Layer 7 of a small transformer language model trained on English Wikipedia (10 layers, counted from 0, width 96).
A neuron's activation on a vector x is GELU(gate . x) times (in . x), where the dot is the dot product.

Input weights of the MLP neurons that the questions are about. A number n stands for n times 0.0046.
n5 gate: 18 -10 32 -15 -9 -7 48 -61 -5 -1 9 3 12 -18 0 -25 22 -1 2 23 -19 -14 41 8 -1 1 -41 -25 11 15 -39 -23 15 52 5 -14 3 -40 -74 71 31 -54 3 -1 26 10 -20 31 7 -53 -25 -37 17 -41 -31 36 16 -23 -24 -29 22 4 -20 3 20 -35 44 -18 -68 -5 19 -78 -31 23 95 49 -13 21 4 40 16 23 -49 -14 17 -4 20 -13 18 -11 -41 -12 -19 15 21 33
n27 gate: 1 52 -29 -7 -18 22 8 40 2 82 14 3 -27 -31 -10 -14 79 20 2 59 -2 8 -10 -3 12 -32 -27 -9 2 21 -1 15 -27 9 -3 -6 5 -12 21 -30 -68 -11 21 63 -24 40 -25 15 16 -22 45 -18 46 -5 18 23 -8 -22 6 -55 -14 15 -19 -13 -44 48 -39 41 -14 8 -17 52 -45 29 -15 46 36 18 -6 -27 -6 -27 22 16 18 -8 1 -21 -16 15 44 14 -33 -29 -3 -31
n177 gate: 7 -16 -39 -11 8 57 3 -22 -9 -44 3 -38 -13 4 23 20 34 -14 -21 45 -19 -18 -10 19 -13 42 -33 -40 -20 56 7 19 1 -30 0 62 -17 7 -15 4 -33 -17 -3 -56 18 5 0 27 52 -32 19 -15 -14 -55 -5 9 -27 12 25 -20 9 17 -42 -7 -5 30 3 7 -49 66 33 60 -70 23 -67 8 -76 37 -4 -27 69 -11 34 18 30 -16 36 -26 -8 12 -9 -57 62 -26 37 -30
n233 gate: -15 -6 -22 22 11 -9 40 35 -6 -5 -60 21 34 15 57 12 -7 -10 -9 67 3 18 3 57 50 22 2 -16 33 -4 -19 -23 13 3 11 -29 -13 -6 -28 -8 -69 -15 75 5 55 -27 -42 20 22 -14 9 -27 -50 31 -26 -2 15 10 0 -3 -2 72 9 -18 -18 23 10 16 2 0 -12 -18 22 -24 -3 68 32 -42 17 17 -5 14 -14 -32 -14 27 -33 19 11 33 -24 10 -20 23 -8 22
n5 in: 30 13 43 -26 -19 1 -22 32 69 -8 69 32 -22 -14 -3 -2 -5 -20 62 -23 -12 6 -14 40 -41 -6 -24 -1 11 26 -38 -19 -1 -33 27 3 -74 -25 -43 4 -40 -19 6 44 -59 20 2 7 -37 -25 -19 20 -36 -16 62 6 29 -53 -10 -32 -15 -6 4 -25 51 -30 14 22 31 1 -6 -26 3 28 -5 -4 -41 -70 -5 -5 -32 -40 61 4 12 31 32 11 -7 -18 24 42 -12 28 -10 -4
n27 in: 10 -54 -4 26 -24 30 4 -46 37 -36 25 9 35 39 55 -72 18 -40 -41 -53 21 40 -60 -22 5 6 -46 43 -48 0 -12 8 -73 -14 47 -14 -3 7 -16 -31 -29 -21 -34 0 11 17 5 21 7 -26 14 -5 -4 2 45 -11 -20 70 -36 -54 -14 14 -15 -22 -30 11 11 -8 -42 0 -57 -5 49 -12 -45 28 -8 -14 5 -9 0 -21 -2 -18 -43 -30 -7 -11 23 36 5 -68 -20 -40 16 -18
n177 in: 5 -15 -17 -18 -27 69 -44 0 1 24 -6 -9 62 -35 -10 55 -43 -20 -23 -13 27 -25 -38 77 -24 -38 -39 56 25 35 59 -22 69 -32 27 65 8 -40 -15 -37 -6 35 -31 27 6 -18 -38 -39 81 -34 -7 23 -10 -33 -49 -34 -15 -27 28 47 31 -57 -18 20 -32 79 -3 37 23 21 17 35 -44 -75 15 -7 45 -23 -16 30 41 -39 26 -21 14 42 -4 1 -1 4 5 -26 39 57 3 2
n233 in: -28 8 -14 4 53 -29 12 -7 -21 8 -42 14 43 -29 -49 44 -17 10 -7 44 1 15 48 -26 9 -32 45 2 -14 49 -29 -45 -4 40 -26 -6 -1 -42 -49 22 -83 31 -20 21 -3 -62 -9 -3 -23 7 35 -19 -47 10 -31 47 -6 14 27 -14 -1 6 -8 -23 3 -28 -28 -32 8 -9 22 29 22 -42 -13 -29 20 -9 15 -32 -13 11 -31 -8 -32 -56 -35 5 0 52 13 -23 -6 -3 -26 17

Each question shows a token from some text and the vector x that enters the MLP there. A number n stands for n times 0.042.

"ash": 19 34 17 12 11 26 45 -35 3 0 59 -5 -23 27 -2 -10 12 8 -1 -25 23 -17 1 -16 -72 18 -17 26 -24 -1 -17 -36 30 -29 -21 -4 10 -22 -19 -30 -3 18 7 9 20 14 -14 4 33 2 19 -16 -10 4 -19 -16 5 18 -17 -39 -16 -4 -33 -2 -42 -9 -31 10 24 -17 -32 -14 5 -15 -9 6 7 -35 7 -17 8 1 2 0 -14 -14 -17 22 33 -1 10 -1 14 -26 -16 -11
Which of these neurons fires most? n27

"16": 25 7 45 9 5 -11 0 -11 5 -19 -8 11 -17 1 20 -55 1 7 -16 27 -10 -27 33 20 -25 -8 9 4 -20 -16 15 -41 11 -63 7 -15 11 -11 12 44 7 23 18 5 14 39 -39 -5 -13 -7 -7 15 13 2 18 -34 12 -22 46 0 -2 12 13 11 -2 -23 -2 1 17 -43 -6 31 27 5 -40 5 -1 -37 -5 -60 1 25 -17 23 -7 -22 7 25 -29 18 -10 -8 7 46 -10 -2
Which neuron fires most, and how strongly? n177, at about 0.19

"J": 13 -6 9 -31 3 -27 25 12 48 15 19 9 -10 -8 -11 4 18 8 -31 14 -4 -7 -3 -23 -32 -16 -22 19 -40 14 -3 -15 68 13 18 4 -31 5 -24 18 21 23 -8 38 -15 8 -11 4 -12 -4 -22 -16 -21 17 8 -24 11 -4 9 9 -4 -4 8 12 -11 -5 -5 -26 41 -3 -28 0 -24 -5 4 -8 -20 5 -36 27 51 29 29 20 -21 17 -4 18 27 -7 -11 -20 5 -5 -12 3
Which three neurons fire most, strongest first? n5, n27, n233

"]": 2 -11 15 -12 9 57 -6 -1 15 9 -36 11 13 -16 -11 0 -5 -5 13 21 28 -10 -13 -16 -20 -15 -56 10 -23 -13 -1 -25 -28 -2 -8 3 -38 -11 -19 -14 -30 -3 18 -1 -13 16 -50 7 2 10 13 -51 6 13 2 -73 6 4 8 -2 15 -22 15 45 -10 -14 -19 6 26 -8 -18 15 28 -11 -5 -4 -11 11 -4 12 5 19 -4 11 22 -18 -4 49 29 0 -16 -19 2 3 -25 -12
Which two neurons fire most, strongest first? n27, n233

"His ": -30 9 20 -20 -4 18 4 -8 -13 -18 18 1 -5 5 10 -40 4 -15 -5 -24 -6 -27 -2 8 -13 0 3 9 -31 -15 8 15 5 21 4 -16 -27 34 71 7 12 26 -4 15 -7 -37 -4 12 35 43 0 -25 9 3 16 -3 -1 12 -34 11 19 3 39 -1 -9 22 6 5 -9 26 -5 3 12 -27 5 -10 3 17 -1 1 29 12 34 -11 -5 -4 25 14 15 -11 32 4 -8 10 -18 13
Which of these neurons fires most? n233

"y ": -13 19 8 -14 -10 5 15 5 -9 5 25 7 19 3 -7 -10 -12 4 -10 -18 14 -22 -12 -1 -26 6 29 6 -21 -15 6 1 -4 -19 -11 10 -21 0 92 -4 23 20 20 3 -9 -1 -11 7 11 -3 12 -17 13 -3 11 -3 5 23 -22 24 12 12 1 -13 -1 -5 -9 -5 6 5 5 -10 11 7 4 -2 5 6 15 12 11 -6 14 6 8 -23 9 39 3 -1 7 11 2 10 -13 16
Which of these neurons fires most? n233

"Sp": 12 -19 -22 -25 -9 7 29 15 17 37 26 1 -26 11 16 8 -10 -6 -44 -12 6 4 -18 -29 -41 -7 -6 -29 -42 0 12 -6 55 20 6 27 -20 -20 -28 22 18 -1 15 -8 -13 5 -2 22 10 11 -7 -20 -7 12 -20 -51 4 -1 7 -39 -30 -10 -5 5 -24 18 -11 -26 37 1 -10 0 21 -20 -30 -17 -18 22 -19 -24 17 16 15 10 -30 14 23 29 13 7 14 5 -23 -7 -2 20
Which of these neurons fires most? n177

"ally ": -4 37 0 2 12 9 11 18 13 23 33 28 8 17 -5 -10 0 12 31 -9 10 -39 -2 11 -29 -17 20 -12 -26 -26 -11 10 -5 0 -18 4 -13 -1 77 21 37 32 14 -3 -8 8 -12 15 12 5 5 -5 -12 -19 -11 9 4 50 -2 5 -7 17 -28 6 -21 -7 11 9 26 -15 -6 13 9 8 13 0 23 22 10 -10 15 -13 0 0 3 -8 3 6 17 -12 -23 -19 7 -7 -13 28
Which neuron fires most, and how strongly? n5, at about 0.17

"e": 37 10 13 -15 -3 -30 -5 13 9 28 1 54 -14 11 22 -13 56 0 -28 -4 28 -19 -2 -27 -13 2 15 -7 -22 -46 -2 26 10 -4 -12 12 -34 -7 -17 -17 9 0 -13 7 15 45 5 13 22 11 22 -11 -17 11 -9 -21 23 -9 14 6 19 -5 -19 -17 22 0 -5 23 23 -28 -4 19 24 -49 24 -15 -14 -7 -8 5 0 -12 -16 27 14 -54 -11 34 25 32 -1 42 11 -8 -27 24
Which neuron fires most, and how strongly? n177, at about 0.039

"\n\n": -15 15 3 0 -24 13 20 -12 -28 -6 -9 7 11 -15 -6 -16 21 -31 10 15 0 -31 -11 29 2 44 -3 -27 -29 13 -17 -23 0 1 6 16 -25 24 68 10 44 -1 -25 10 11 8 -13 9 10 10 -24 10 -5 -10 27 -12 -1 -6 0 -15 2 -9 18 1 -13 -17 -16 4 4 -14 -12 -24 1 9 -8 -3 -28 -15 16 31 4 0 -5 -3 11 1 19 37 -1 1 -21 26 -31 8 -24 -7
Which of these neurons fires most? n5